Layer 3 of a small transformer language model trained on English Wikipedia (9 layers, counted from 0, width 128).
A neuron's activation on a vector x is GELU(gate . x) times (in . x), where the dot is the dot product.
The model reads these tokens: " for" " cele" "b" "ration" "," " and" " that" "'s" " particularly" " true" " now" " with" " En" "vo" "i"

The vector x that enters this layer's MLP at each token. A number n stands for n times 0.0057.
0 " for": -21 -119 -184 -49 10 -49 35 -6 -186 5 -30 -3 -58 -81 49 72 75 1 -3 78 -48 212 22 166 -148 15 6 -1 114 24 -118 -11 28 97 -56 9 119 51 -107 -50 -80 -59 -47 14 -43 -292 -360 -55 39 21 1 60 -152 12 -51 30 40 44 -10 -39 -87 -27 6 0 11 5 -197 -43 0 26 1 -62 99 77 3 -100 68 -40 13 -22 8 -13 33 -40 -73 -12 32 13 216 54 -12 -67 15 -42 -9 -64 8 53 -42 -112 -85 -28 -21 23 32 5 5 1 16 32 -1 -75 -99 -51 -21 54 -58 -50 5 -20 276 -56 -45 -13 -96 34 -52 5
1 " cele": 157 51 -73 -57 -8 59 47 -49 -82 3 129 -6 103 66 -120 107 -6 -63 25 104 -38 -209 46 293 -178 40 -98 65 110 -93 44 -55 -105 82 -79 4 -53 -88 -52 -57 -161 -24 -32 2 95 148 -246 -92 7 108 60 -6 -24 22 55 -34 -37 60 18 -2 -13 -62 58 -1 -43 -58 -213 -82 -153 -126 0 -50 -2 23 25 68 28 6 -43 69 -54 10 155 -31 -8 121 -112 75 475 -151 -31 -41 40 -15 18 -28 -52 -85 36 -55 -9 46 8 50 -25 -74 86 -54 -10 -29 -13 -40 16 64 -10 -175 -51 -72 -63 29 -47 -131 66 -65 -22 46 38 -23
2 "b": -48 -163 -71 18 109 -50 77 -100 -5 41 73 89 146 -136 -202 149 19 40 -34 -110 -9 -198 11 158 -43 -119 144 64 53 152 143 72 -96 114 43 -27 -171 -104 -28 63 -171 102 -148 -25 96 125 -171 -88 52 179 131 23 -12 28 64 55 -165 55 7 82 -8 107 -40 -16 37 -172 55 -99 -171 -5 -70 -43 -84 -15 -18 151 -20 123 35 -31 -99 -68 88 -59 -50 -5 -66 -60 136 61 -13 110 25 96 69 -64 -53 -27 -2 -142 136 39 22 37 -88 -107 21 -166 40 -73 -11 81 153 -18 60 -82 -28 -35 -136 89 -98 24 60 -84 -10 23 -64 -15
3 "ration": -11 49 -1 -20 26 -31 -17 15 6 32 35 117 192 -14 -168 76 -32 -51 129 3 12 -74 -8 89 31 -67 63 -39 25 -106 98 -15 -60 34 33 47 -115 55 13 -16 2 245 -183 53 -49 3 -297 43 -20 69 -138 116 35 111 8 -73 -135 113 -72 -107 81 79 -42 7 41 -118 93 5 71 -39 -131 -114 -7 104 -44 -34 -39 40 74 -15 64 -29 7 -16 -77 23 -200 16 111 -12 -26 34 29 65 -38 -12 -35 -39 -125 32 62 106 -110 117 24 -24 -69 -79 86 33 34 190 88 105 80 -26 -149 0 -77 78 -11 -62 32 24 -35 -41 -57 -30
4 ",": -93 -46 -213 -83 15 7 -6 -41 -116 9 -49 47 10 -24 -18 156 -4 15 21 33 3 6 -14 96 -134 -26 73 17 80 19 19 10 14 20 87 12 -40 0 -110 -20 43 -80 -26 20 -32 -237 -367 32 43 16 -27 -23 -128 -1 -1 20 21 15 -48 9 19 -17 -9 29 9 7 -94 -56 -60 -19 41 19 73 -21 65 73 24 -73 53 -7 3 -30 9 -14 -55 -3 -66 27 224 28 -5 -70 -16 -15 31 -31 24 -66 -69 -94 -126 -31 -4 68 -47 -74 -11 -46 10 34 27 -50 -20 2 2 -36 -24 -38 -13 -21 366 -26 -11 -16 -153 -2 -24 -4
5 " and": -126 -10 -53 -119 51 91 53 -51 -86 73 -54 -44 -51 38 -70 95 39 -17 -35 -23 22 -83 -74 63 -108 79 -6 -10 -36 6 -33 66 14 1 -75 -89 76 -82 -28 66 81 -156 -118 -5 -22 -148 -316 15 36 4 -40 80 -85 -6 -30 -37 -43 -74 3 -33 -74 41 -42 -44 -26 12 14 -16 74 -102 60 24 24 -34 22 80 39 -25 82 -16 -8 -44 6 2 -66 -72 -96 33 287 53 -49 -70 64 -130 46 52 -16 54 56 -108 2 -27 -37 100 -75 3 -93 43 -30 -39 43 -100 -88 30 72 18 -73 -26 -63 56 359 -70 6 10 -89 -11 -4 43
6 " that": -143 7 -75 -92 126 65 28 -40 -30 -62 -61 -58 20 -60 -92 73 -33 42 22 -8 -150 -15 -79 111 -171 -35 -28 122 129 -43 36 51 -3 -4 -4 7 -4 -15 56 80 76 -81 -152 -13 -63 71 -368 52 116 -52 2 61 -98 -9 -51 10 18 136 50 -27 51 29 -8 1 -77 -16 -85 -4 70 -46 10 -149 -12 44 40 -22 -62 12 68 27 -144 -50 49 -22 -42 -76 -91 42 244 -40 -17 -78 64 -23 -100 -15 -116 14 -31 -112 65 -135 28 65 -71 44 -14 -57 89 -56 85 -108 -70 38 -38 73 -28 20 91 -33 128 79 -63 41 -15 49 48 -11
7 "'s": 47 -90 -85 -2 4 58 59 36 -171 -12 28 -23 -114 -5 -100 3 86 -63 115 31 27 20 -80 64 -124 -7 -82 -13 0 -4 48 -57 -8 26 -7 10 68 -27 -6 -35 -109 -121 59 29 -118 -242 -375 43 79 62 -53 -6 -9 18 -68 -86 -23 101 -7 11 -34 -23 -2 -60 -20 -63 -101 -15 96 1 -46 -51 32 44 28 149 33 17 53 3 -90 7 10 -153 7 -35 -51 -36 275 64 -5 -86 -10 10 22 -42 -45 151 5 -53 -37 30 -29 110 -149 69 -3 41 24 -1 14 -10 -27 19 6 -58 2 -3 2 41 270 63 -25 -2 -80 -76 -40 -2
8 " particularly": -81 115 -180 79 -7 63 -33 -21 -12 -72 6 -66 -19 27 -91 179 24 -44 -44 19 14 -108 14 5 -119 -13 -64 -27 132 70 -6 81 -11 83 -82 -81 -118 42 52 -72 -6 -9 -36 -152 34 58 -319 23 30 43 73 -16 -59 67 -6 -47 20 83 -16 -71 88 96 -46 -99 18 -40 11 -11 144 19 -35 -6 -16 85 -16 -39 -3 23 -23 52 -81 43 134 -128 -49 61 -149 -18 289 39 -78 -142 62 -70 107 13 -9 19 150 -12 86 38 -63 51 -84 115 35 -23 -6 66 143 15 71 -12 115 44 57 22 55 3 174 67 -16 33 -102 17 22 -18
9 " true": -21 -39 -157 79 -151 24 -40 -1 18 -143 53 -5 -31 5 -92 105 -13 -5 80 -29 1 27 -75 14 -8 50 -96 36 16 -105 68 3 -37 82 -108 -66 -31 -11 78 84 -20 -57 121 -119 57 58 -348 8 43 14 -147 6 48 92 31 -1 42 149 46 -6 -41 6 3 -21 24 47 -44 -10 118 3 -99 -2 56 183 -3 -74 -38 -24 22 -19 -135 -7 50 -9 -49 -14 -100 -98 298 6 51 -79 -2 71 73 -4 -20 -37 43 -4 18 -13 73 29 -45 187 69 -114 -4 -10 81 4 32 68 84 -20 97 -15 -19 -92 53 14 -91 -28 -123 -29 0 -83
10 " now": 7 -12 -68 13 -30 62 28 -38 -46 -18 -65 -47 1 83 -59 140 -68 -5 29 -28 -11 47 -67 -47 -67 -46 -89 -77 82 22 -25 -81 -64 -4 60 -1 -91 -31 -33 -23 -12 -36 33 -164 -21 55 -373 37 50 10 -5 77 -150 30 90 54 95 48 40 -62 -64 60 2 -90 47 -16 61 -40 144 3 14 4 78 33 7 65 20 17 -50 24 -102 50 38 9 26 10 -201 -25 262 -4 -52 -91 37 17 2 -27 8 44 236 37 191 -59 -1 50 -55 39 10 -57 63 40 146 -37 1 -106 126 54 75 22 -3 -34 19 39 -5 27 -100 -54 56 -2
11 " with": -14 -33 -212 57 -1 15 23 -12 -86 37 -30 -13 -74 -134 -67 12 16 13 39 11 32 97 -10 46 -108 30 -34 7 74 97 -64 53 25 -35 -36 -46 93 17 -85 16 -36 -33 15 -59 2 2 -374 -42 9 16 -6 45 -114 25 -17 56 75 87 42 -103 -12 -52 0 -39 -27 77 -70 13 32 8 -55 -102 93 30 36 -11 36 -43 75 -47 -11 30 40 -31 -67 -119 -14 7 191 85 -37 -85 -43 10 4 -54 18 11 46 -116 1 23 19 41 -1 63 -33 12 19 26 37 -47 -46 58 30 -2 4 3 13 -49 355 -43 -20 -22 -81 -42 3 -8
12 " En": 78 -74 -40 120 -37 -9 31 -55 18 -81 39 -69 -91 52 -4 31 -165 -105 16 -91 22 -187 43 69 -177 64 -56 110 214 -148 -10 -109 -38 5 -12 7 -33 24 -76 38 25 -97 112 -41 -47 181 -332 -62 -50 -33 48 -58 96 -63 18 28 47 86 -23 21 -74 84 49 -50 -6 23 -98 53 236 -11 50 17 24 -41 57 -129 -61 6 67 -47 -56 -4 78 -14 41 -64 -97 34 300 -137 -4 60 41 15 -77 -7 -60 -84 26 -133 -160 94 60 74 -34 79 -15 47 -74 -1 -26 -87 -30 -38 -18 -75 -46 20 -11 16 -74 -119 27 -11 -25 -7 -25 36
13 "vo": -122 68 -123 32 -37 33 103 -23 60 67 44 -80 211 -114 -84 -74 -30 -57 97 -98 63 142 -17 230 -97 37 128 -40 3 -34 -81 3 55 72 17 -12 -159 15 -45 19 83 -39 232 -145 16 121 -200 16 -133 65 -68 29 123 -43 -95 59 23 169 52 7 -15 -72 31 -114 -83 -35 -36 151 24 -124 109 22 97 37 -20 123 -101 112 -42 -31 -125 -69 -41 -8 20 -73 -37 -94 331 42 85 -95 -47 -2 45 9 -89 -8 -14 40 197 -118 116 -57 -141 -156 -115 30 -104 -241 63 -9 -26 -57 51 -153 -24 -72 -31 -12 -86 -43 1 -70 -46 29 -11 39
14 "i": -85 21 28 -8 26 -64 56 17 -7 -57 37 75 133 -65 -38 -30 -44 50 -25 -118 -101 43 -10 59 5 -114 169 33 176 -84 85 -15 -5 32 -34 -51 65 -26 80 -1 61 -14 56 12 20 194 -282 90 34 32 -80 -7 138 -44 99 -5 -130 65 -30 111 -26 70 32 14 -83 6 56 78 48 62 95 -34 56 35 -11 -100 -41 92 30 -108 122 -25 68 107 41 -117 -59 -80 136 -34 50 -188 -116 120 -142 20 25 -41 -11 50 24 101 -100 54 -241 -74 -129 -50 -213 -7 56 102 60 265 -17 25 42 -67 21 167 17 -5 65 -7 -10 -33 -168 33

Each question shows the input weights of one neuron of the MLP. A number n stands for n times 0.0013.

n242 gate: 118 -35 -144 -378 -76 -179 61 -70 52 12 17 38 -29 -12 89 82 -79 0 12 -19 60 51 63 -45 -157 12 88 -66 -99 -56 127 64 41 -20 73 62 -116 -21 85 15 -63 -3 159 -39 44 30 165 -195 56 20 142 -60 -102 90 148 -79 -37 35 -111 -105 -40 -122 -132 212 181 -35 -23 -45 -91 -20 158 -24 101 147 65 -38 -6 -32 -86 -64 250 -29 -156 37 -49 -52 133 29 -5 78 -85 -41 67 20 -67 -144 -137 -62 -49 -61 -58 -59 -32 79 20 29 0 -43 -91 41 -70 -44 -20 188 52 76 163 63 -9 -117 39 -213 134 -189 3 6 -36 62
n242 in: 22 41 84 63 125 -69 -49 -116 -47 -60 -12 103 3 -156 -178 -94 -97 32 37 -89 -15 -3 37 84 12 0 97 19 -87 101 246 147 114 160 -31 -16 73 54 120 13 114 71 51 -32 81 -40 -15 68 0 -125 36 19 -309 181 125 -45 -87 221 -338 91 25 -16 110 -38 220 62 88 48 -46 145 -29 226 48 89 67 -12 -162 -47 209 65 57 -44 -82 -78 -235 -204 -38 -115 57 -6 57 88 -38 53 37 -158 -45 95 6 12 143 138 47 91 105 78 -157 -25 3 44 109 41 74 62 121 -150 76 -35 -53 46 100 -25 134 13 51 6 -92 -92
On which two tokens does it fire most, strongest first? 4 ",", 12 " En"

n392 gate: 74 79 101 10 82 -295 -117 20 -7 -3 -23 31 -17 71 81 -27 -43 182 88 19 10 -16 -44 -20 -268 31 96 -150 95 -7 53 -213 7 62 -116 45 -46 -134 -141 -21 -372 13 58 195 34 -94 -39 70 -51 -206 95 38 -20 67 -115 169 -64 -85 -44 -71 -108 153 -7 -41 195 -94 112 -131 -197 101 98 -62 258 236 -118 -162 118 65 104 -40 -115 -102 -244 49 -40 74 47 -34 -37 -41 52 -14 96 146 -84 227 38 55 109 -23 -118 -134 -81 10 26 152 55 -54 228 34 -139 -140 30 61 -54 -20 -97 163 -37 -23 91 -124 48 -59 -10 27 243 -86
n392 in: -136 -85 46 29 183 -78 -53 -93 -29 -16 104 -74 155 3 64 206 -106 -42 13 30 203 25 35 -3 21 -26 85 99 -10 -45 41 228 -68 53 3 111 41 -195 -113 -120 -174 -190 -113 98 -10 -181 71 158 -97 69 -133 280 -137 -60 -35 153 -51 41 -112 -228 48 -45 -42 107 -23 -32 -62 -96 -72 174 -26 56 -80 -27 -95 -80 -172 -19 -28 10 0 -138 -175 105 -200 82 -3 141 -72 122 -143 141 -213 -48 137 -123 -23 -10 96 122 -57 -25 215 203 -34 16 58 -143 106 10 19 72 -28 10 102 42 -130 66 108 104 -9 114 176 75 -95 32 -124 -19
On which two tokens does it fire most, strongest first? 0 " for", 4 ","

n24 gate: -137 147 49 -3 85 20 -106 -180 -37 -293 52 -112 -7 132 116 187 -20 48 7 193 30 -59 -30 6 -113 166 -80 104 -44 103 -20 -62 38 143 119 -103 -89 72 -259 -89 163 -177 137 -62 27 -16 91 160 269 96 119 -49 -72 -19 51 -14 37 -37 105 183 -10 -199 20 -317 14 30 36 39 -36 -150 246 45 -91 -10 -28 10 114 -31 -6 -111 121 -115 3 29 -134 -27 19 -145 98 78 31 -183 68 27 107 79 3 198 169 -52 -67 -55 -3 14 133 -91 54 114 36 135 139 -60 -207 -117 57 34 103 79 -54 -255 -30 -47 -139 -92 -146 -212 10 102
n24 in: -108 -3 22 165 154 -35 -82 3 -184 -242 -128 -155 -132 123 -29 -21 -13 80 62 82 47 63 -41 53 57 72 39 -46 -167 177 50 135 -94 -99 -282 -126 33 38 -121 -14 -3 -101 3 204 151 0 -53 -98 -107 265 -278 71 -90 -157 41 89 146 -17 14 274 -51 55 34 -86 -14 -58 66 40 -20 17 -7 115 -145 42 81 44 113 -134 43 -109 199 38 52 46 -125 -139 -16 -215 31 127 62 -65 -55 154 -31 -42 105 93 -48 -216 -218 105 -24 -55 158 41 24 41 -157 209 -45 -61 -41 136 147 14 160 -116 201 74 138 149 144 7 -171 -114 70 -28
Its three highest activations, in order, are on tokens 5 " and", 4 ",", 0 " for"

n438 gate: -201 105 139 -78 -95 -52 -21 -57 -95 -36 -27 70 36 59 -93 52 -58 97 41 -51 10 45 -26 -154 -12 -230 112 -145 51 -167 88 20 39 12 -47 113 10 -57 39 -29 -46 5 -76 145 -13 98 -108 43 -36 63 11 119 55 -77 -54 -11 74 -26 8 15 66 144 -39 8 186 0 10 104 -43 -79 16 18 -52 -42 5 49 120 67 -103 46 5 41 -63 27 -25 -38 0 -128 146 59 89 -21 111 82 -36 -138 -37 47 183 -118 21 148 -39 280 -92 -15 28 -54 28 105 64 -142 -48 8 56 -15 -86 95 28 -15 -136 -13 3 -183 -22 0 -74 70
n438 in: -20 -79 -8 87 -17 84 21 206 89 -131 135 -35 6 43 -80 -107 8 50 -81 -88 98 -167 9 117 236 17 -68 -41 26 0 48 -33 -167 -147 -133 -214 3 15 35 -47 -9 94 50 118 -89 235 2 -91 198 -48 159 199 129 38 164 -42 0 80 -6 153 6 29 99 47 -3 111 48 45 158 -40 -56 -26 11 110 -121 80 40 113 61 140 59 43 58 -31 20 63 -19 -112 -14 -49 -44 87 -133 101 129 67 15 -108 161 63 83 0 -161 44 -97 -66 78 -100 -51 0 23 194 -65 -43 69 -9 -12 24 23 102 -226 97 -6 44 55 -61 141 23
On which two tokens does it fire most, strongest first? 14 "i", 2 "b"

n510 gate: 139 186 76 -138 28 11 -18 -127 -147 -18 77 -64 -170 -21 -101 11 21 18 -42 57 -58 24 136 27 10 -206 -27 -40 49 -32 45 -61 93 -68 89 -115 -145 46 -29 -139 -3 167 -203 181 42 -26 46 21 124 17 213 -91 -195 -16 106 -29 -38 -232 -81 113 -136 -67 64 -61 -46 -77 -75 92 86 -122 -101 -212 160 -275 209 238 140 -145 67 182 321 -42 -136 0 45 -73 -168 -77 -82 -56 -282 -145 64 -166 -98 61 72 103 201 -40 200 91 173 -57 27 -32 57 -77 254 141 152 -92 -70 168 -21 -155 -129 0 21 -55 19 101 145 100 -7 25 -25 32
n510 in: -43 -183 -33 51 203 51 215 -44 18 -110 31 73 46 336 17 -7 39 -44 -130 24 77 -133 -65 -3 -158 -178 -147 -63 -22 -11 -32 157 -11 -80 -76 -184 -14 -15 311 95 -4 36 40 -89 -123 -54 -44 -14 124 -145 -38 -216 105 112 310 255 21 94 170 -58 -165 127 178 -29 69 122 32 -52 142 93 215 -52 -73 175 104 -133 94 -76 73 39 0 -170 18 -98 -57 -154 -121 51 -45 123 51 -51 -138 -127 -122 -66 -66 -168 -199 -7 -148 -260 -40 69 28 -65 7 193 -84 -18 -105 -118 57 -11 101 225 198 -240 75 -43 -113 -72 -54 147 -10 91 196 -62
It fires most on token 10 " now"

n222 gate: -175 56 -67 -134 -170 -105 -208 -15 -206 217 11 -178 40 133 -92 -115 -22 -71 -289 -49 -72 75 51 -153 -21 -78 -122 -76 18 56 -43 -68 -98 -93 212 -30 0 -34 142 123 102 -51 -251 -246 -96 -161 73 7 71 83 -85 -27 47 -159 -207 184 77 -295 -15 33 44 -7 19 -191 -156 -256 111 0 -4 -194 -34 -87 -260 -137 53 33 88 104 127 -125 -132 126 -26 -64 110 -11 248 -85 -105 -7 11 -279 104 63 44 -52 -72 179 81 -49 -41 85 -78 11 -64 -210 -56 -143 -231 -33 -218 -55 -128 4 33 126 -90 83 15 -189 0 -154 115 -60 -132 -49 8 112
n222 in: -159 164 102 49 -98 -122 368 -94 -157 -121 32 -34 119 -41 -269 -34 150 179 -8 -47 -29 -15 -190 22 -10 -26 28 -146 -221 -65 154 43 126 181 106 226 264 19 319 133 11 85 -38 4 -4 80 55 -26 64 298 -129 -85 -226 -14 60 -12 -15 0 90 23 97 -49 102 148 23 -93 -11 -44 -129 -238 166 31 25 -171 42 37 359 -15 230 -130 119 83 118 116 15 -93 49 34 38 4 190 124 -163 45 -120 11 -81 38 -60 11 150 51 120 -87 83 -34 117 168 -4 -131 0 -91 -15 127 112 -207 53 -104 82 -133 258 -52 4 -11 -108 -27 -35 -179
Its three highest activations, in order, are on tokens 5 " and", 12 " En", 8 " particularly"

n14 gate: 24 38 -155 -80 45 115 -68 66 69 108 16 173 -166 -220 56 -201 -44 21 -79 -111 -57 13 -229 20 -32 125 10 42 -137 -10 -285 -43 39 -116 -114 -25 7 -35 80 42 7 -184 261 113 52 3 17 -17 38 -91 -272 57 -23 -110 -76 11 -143 199 -52 31 24 -41 0 -191 28 -109 -63 -43 270 -72 255 42 -109 131 99 195 -106 59 -7 -21 49 21 -31 -43 44 3 154 55 -129 14 -91 -69 107 59 103 -132 -42 -35 -10 -69 -106 50 117 97 152 93 -104 -31 201 196 -97 -152 -330 3 -103 48 266 85 -24 -105 52 174 131 206 63 59 56 -3
n14 in: -76 -7 -39 203 34 7 -32 101 -60 -44 -167 -203 -30 61 119 -14 170 3 13 32 95 133 30 136 -31 -41 6 -48 54 150 -72 -45 134 -58 -199 243 26 -68 -31 -272 -23 -60 160 -162 172 -59 -52 30 -109 -43 -28 -146 131 -208 -3 -28 30 13 -24 -34 37 -138 -115 -150 -95 -107 -7 -3 304 -70 194 45 -123 -45 -151 70 188 57 19 -47 -28 81 -95 -208 -23 -3 82 178 -17 24 303 -182 -14 121 40 -34 172 255 -124 -26 -87 100 168 -196 -91 13 -37 57 183 81 -10 -79 -37 -10 -70 -10 48 -62 -40 56 27 -70 172 -153 -94 228 62 -44
It fires most on token 7 "'s"

n358 gate: -95 115 0 55 110 -163 -157 76 -113 52 -242 148 37 195 62 -7 -120 -229 -7 -85 137 242 -105 -142 184 69 -52 -98 -10 94 -213 -86 -160 69 -7 38 177 204 -17 62 145 -54 -142 253 -31 -48 138 -290 193 30 171 -78 -43 13 99 -199 27 116 -137 -79 -119 -151 7 14 17 -115 -43 -132 141 -81 -42 -24 36 -29 109 17 133 14 26 -31 63 -103 3 149 58 -7 191 126 -68 -113 218 -17 90 195 24 14 -175 176 -41 42 51 -39 -123 41 128 -61 -31 -27 153 3 -151 77 41 -51 -82 21 129 -140 61 -135 -89 95 -21 97 23 128 -17 80
n358 in: -121 -53 -6 -92 -77 67 91 70 59 -50 -154 11 55 -28 57 -28 -157 -185 -112 -20 -109 91 56 -121 224 -183 -79 -39 206 220 -140 189 25 -81 -144 -39 58 -32 117 194 -31 176 21 -11 32 188 32 10 -138 -58 -306 162 163 -233 17 -102 -184 129 -102 -88 14 56 116 -170 -77 139 -102 -7 21 10 281 -100 -40 -80 -82 -91 98 46 -80 -94 -229 73 46 14 7 125 36 56 -152 -10 92 239 -130 42 70 11 82 -53 -35 127 10 -44 -158 -42 189 -35 102 -17 -280 115 -203 -105 0 -35 21 -175 -78 22 139 -10 12 149 -88 92 -30 -18 218 92
It fires most on token 7 "'s"

n117 gate: -16 -20 -43 -123 130 16 218 119 -227 83 -90 71 -31 331 75 4 184 140 -20 124 188 107 90 -129 -77 -131 -156 -69 145 163 -192 -140 72 178 -142 -156 -81 104 135 -187 -178 -12 -4 -113 79 -58 106 0 278 -73 66 -203 15 -177 157 -204 -4 43 24 -106 234 28 -150 -28 -8 43 -99 -91 120 -47 -32 -16 0 -45 157 -102 0 4 117 16 113 98 299 251 183 19 143 -181 -147 -79 -111 8 -111 -154 168 139 -125 60 110 173 137 11 -51 -44 220 -86 312 43 -100 -20 -114 -147 -12 -90 125 67 152 -121 207 -313 53 -132 177 -24 11 -123 -4 88
n117 in: 54 241 37 263 -162 -181 -201 73 -24 17 -128 -131 -85 -21 -43 93 194 213 -238 -52 -64 270 -61 -142 67 -10 -33 155 7 195 127 -70 56 173 149 -4 57 160 17 -10 -47 51 -31 -60 -45 -32 -28 -48 42 -246 11 -11 -110 -48 -110 -125 136 -62 41 69 -58 107 87 -205 -111 -51 110 7 -132 -58 -78 -281 -169 -62 21 24 38 41 0 160 56 148 38 86 -10 10 32 -58 77 27 97 41 204 -238 188 153 28 188 58 10 123 -69 -45 132 -43 62 -10 153 -20 34 -83 -61 -75 24 41 -141 -182 -42 -109 287 107 17 24 101 -20 66 -91 -146
On which token does it fire most, and how strongly? 8 " particularly", at about 0.75

n422 gate: -3 127 48 -100 134 63 -146 88 -3 -54 -194 13 0 -25 -45 -22 97 63 16 122 -46 -12 -53 63 -159 78 35 42 143 -22 -64 -39 -165 -66 -175 -67 40 -79 -63 13 -65 -108 -28 -150 -62 -104 -18 -135 -94 -61 23 19 121 -239 -65 -123 46 -53 184 -50 201 -137 -13 198 -163 -74 27 0 156 -65 103 -105 9 95 -131 -71 -143 -38 90 56 57 -37 22 -24 -142 166 209 75 -161 -87 91 94 163 178 192 -9 22 -3 159 24 -140 51 -3 -154 -216 53 -9 -68 134 -16 -56 12 -169 -6 152 -106 -197 -166 28 40 -122 62 41 70 -18 -120 16 -73
n422 in: 93 -92 -128 29 32 -20 78 16 126 -62 -22 33 -16 -3 200 198 69 -66 91 25 132 -188 -35 12 198 98 -315 229 129 164 3 -34 -23 -78 52 33 3 -210 -121 -147 -54 -10 131 159 94 48 -24 -83 104 -178 40 17 -53 18 129 124 38 -23 224 -136 -80 -65 -3 -203 55 -154 -13 -281 102 0 203 92 -3 25 245 -48 13 140 -37 -64 60 -52 0 -116 74 35 -60 61 -70 -152 29 -19 -33 13 212 -56 26 23 -65 179 -61 -56 23 49 118 -19 52 -61 0 68 -178 -70 93 -26 -81 -6 -13 -96 167 -121 -87 112 139 56 -16 -108 195 -36
On which token does it fire most, and how strongly? 14 "i", at about 0.27

n230 gate: 137 -31 19 -40 175 -137 -83 -80 49 -158 71 -6 -33 215 -85 124 63 109 145 -85 -42 -54 -15 -47 29 -68 -78 -79 -49 9 -24 -74 110 139 151 -72 63 -212 62 6 -182 -100 -75 -16 -9 14 13 36 192 -60 58 -101 -134 -32 -172 -45 -27 -135 37 -265 88 -157 -22 -62 -65 116 9 39 12 -27 -44 -100 -228 -146 66 -64 119 -49 41 -165 -3 -71 -125 -12 228 -204 212 -55 38 58 9 -182 108 -55 -24 -68 13 50 111 -65 98 97 25 223 207 52 -99 -122 3 -132 -52 -26 -91 6 46 -55 -63 16 49 -12 16 195 -55 -25 -151 -115 3 56
n230 in: -34 -142 143 -38 -64 119 23 -38 -63 90 115 198 -9 16 54 0 -87 -74 -133 -172 99 -89 -44 -89 -159 86 132 78 155 42 124 -55 55 73 22 -58 74 100 74 -147 31 172 -109 140 13 15 128 -100 -224 -100 -13 46 49 3 76 -3 -53 168 92 -57 3 -86 93 -71 150 47 -6 -138 -97 163 -3 233 70 154 -188 -82 -307 32 -76 44 29 3 161 15 -201 -66 -109 111 -3 35 29 57 73 -19 79 -148 19 115 3 -61 -85 -149 6 89 -147 158 -118 145 136 82 124 -12 191 35 145 3 35 52 54 -115 -3 -129 67 -122 -43 6 -250 51
It fires most on token 13 "vo"

n468 gate: 22 -61 24 83 -8 -209 172 -139 -120 -106 43 -102 -100 -86 -129 -75 62 122 -229 111 99 47 -193 4 111 -132 -152 -342 -198 34 18 -47 -11 -69 136 -157 -84 80 148 -95 -59 -30 -49 227 4 77 83 -33 231 -37 -172 42 -51 -7 232 74 52 116 0 195 -52 -139 98 4 177 97 -167 -159 -37 -56 35 -107 -134 4 104 146 -217 -8 -36 138 123 64 137 174 48 -159 -14 34 -269 165 49 26 -283 195 149 53 -73 61 94 -54 -105 61 -135 34 130 202 143 -37 153 172 199 -126 41 -153 -101 -30 0 -73 41 100 87 30 -150 -125 249 -118 -77 190
n468 in: 207 178 112 156 -48 -191 -22 -41 3 115 10 -17 241 79 141 107 -80 77 48 -13 -114 -67 -17 -202 -13 176 3 46 -31 14 -3 -33 -28 27 -66 25 218 66 174 55 149 193 -146 -109 148 -57 20 -149 45 -175 -18 -81 -63 -51 51 -11 24 79 -114 -107 72 141 107 -156 31 61 70 -66 121 105 198 -95 225 -212 -42 -24 -44 -159 -69 48 35 182 -42 -33 -41 -116 96 165 100 -82 31 -52 118 3 41 -118 112 56 -17 -16 147 -10 -203 -131 109 123 -7 341 37 -45 31 -45 -288 55 130 -127 87 -151 225 -91 -74 75 -144 70 -149 10 84 129
On which two tokens does it fire most, strongest first? 2 "b", 4 ","

n253 gate: -64 183 -58 -194 132 -101 84 -168 0 75 -37 -191 73 257 -15 58 -82 -59 -13 129 -85 171 -61 -102 -42 -91 6 -109 35 -147 47 -87 -46 37 149 151 50 59 140 -107 -162 25 -75 20 -135 -161 0 64 162 -82 -40 -73 -178 193 -45 -137 -3 -38 -97 55 -109 -155 68 -49 136 -182 112 -50 -101 -32 136 -20 16 184 49 -96 -38 36 -86 -156 164 -142 36 177 83 -111 -84 -61 -86 90 -300 116 -87 -174 -106 3 13 -153 -138 15 -45 3 -42 55 223 -13 -110 102 -47 16 -97 -24 32 -64 61 -68 -134 7 16 180 138 -108 -19 7 -22 -65 -82 -52
n253 in: -41 -69 -53 -54 -30 -161 28 -44 24 63 169 -39 -44 47 -132 291 199 -156 109 73 52 -3 12 -179 -90 3 -33 118 -9 -21 -20 -94 -108 237 -33 -168 153 3 -60 -9 -166 76 -140 3 -38 -175 10 -76 9 -130 -163 -149 -49 55 -12 -123 -18 -109 -98 -101 -85 59 74 98 36 -158 9 20 -107 61 -140 69 -88 56 172 56 24 -56 90 26 57 -74 -54 -197 67 50 -69 -159 -69 -74 -173 18 -155 -106 -132 21 78 -45 -56 132 106 51 35 -104 -31 82 -86 64 -135 47 -89 -75 70 -3 12 -92 -147 45 23 110 116 -9 -9 96 45 36 -184 36
On which two tokens does it fire most, strongest first? 3 "ration", 0 " for"

n343 gate: -126 45 118 131 62 -12 -53 140 38 18 167 -45 -82 -133 -48 54 6 -114 62 -161 -78 103 -59 77 63 60 50 6 -47 -6 -14 -137 -54 -163 -21 166 -38 -30 -186 -45 -50 -12 0 -36 21 -38 70 -254 42 186 142 110 29 -58 -44 68 -76 -15 178 0 59 74 -110 -114 -63 -21 144 37 -9 18 -73 -45 -31 113 -115 47 -12 92 57 -71 -61 -41 42 183 -62 62 163 -12 -91 -53 33 -42 3 33 138 186 57 -3 219 8 3 17 47 -63 -51 133 170 -185 -78 27 -184 11 85 -65 53 -157 -54 -136 12 -50 -341 -111 -6 -36 -85 138 79 -3
n343 in: 63 3 72 -84 93 13 60 167 -41 113 233 135 -85 74 21 -55 212 -19 -160 0 28 -90 -44 49 -164 103 -39 -128 -45 3 -41 -15 -3 59 93 -3 -19 -3 87 -145 -180 -199 -101 79 -32 12 -34 -228 36 119 -150 208 -28 -51 195 3 63 35 71 -71 41 103 -81 81 222 38 -106 19 35 -10 -20 -23 56 -67 141 76 16 -6 37 -29 -20 -54 -49 220 73 -272 -230 173 -29 -166 -45 13 -35 0 162 191 59 100 3 -104 96 83 86 -165 -96 246 129 83 -37 -64 -3 -159 60 -13 -51 -132 39 -102 35 -13 214 70 93 45 68 201 29 104
It fires most on token 2 "b"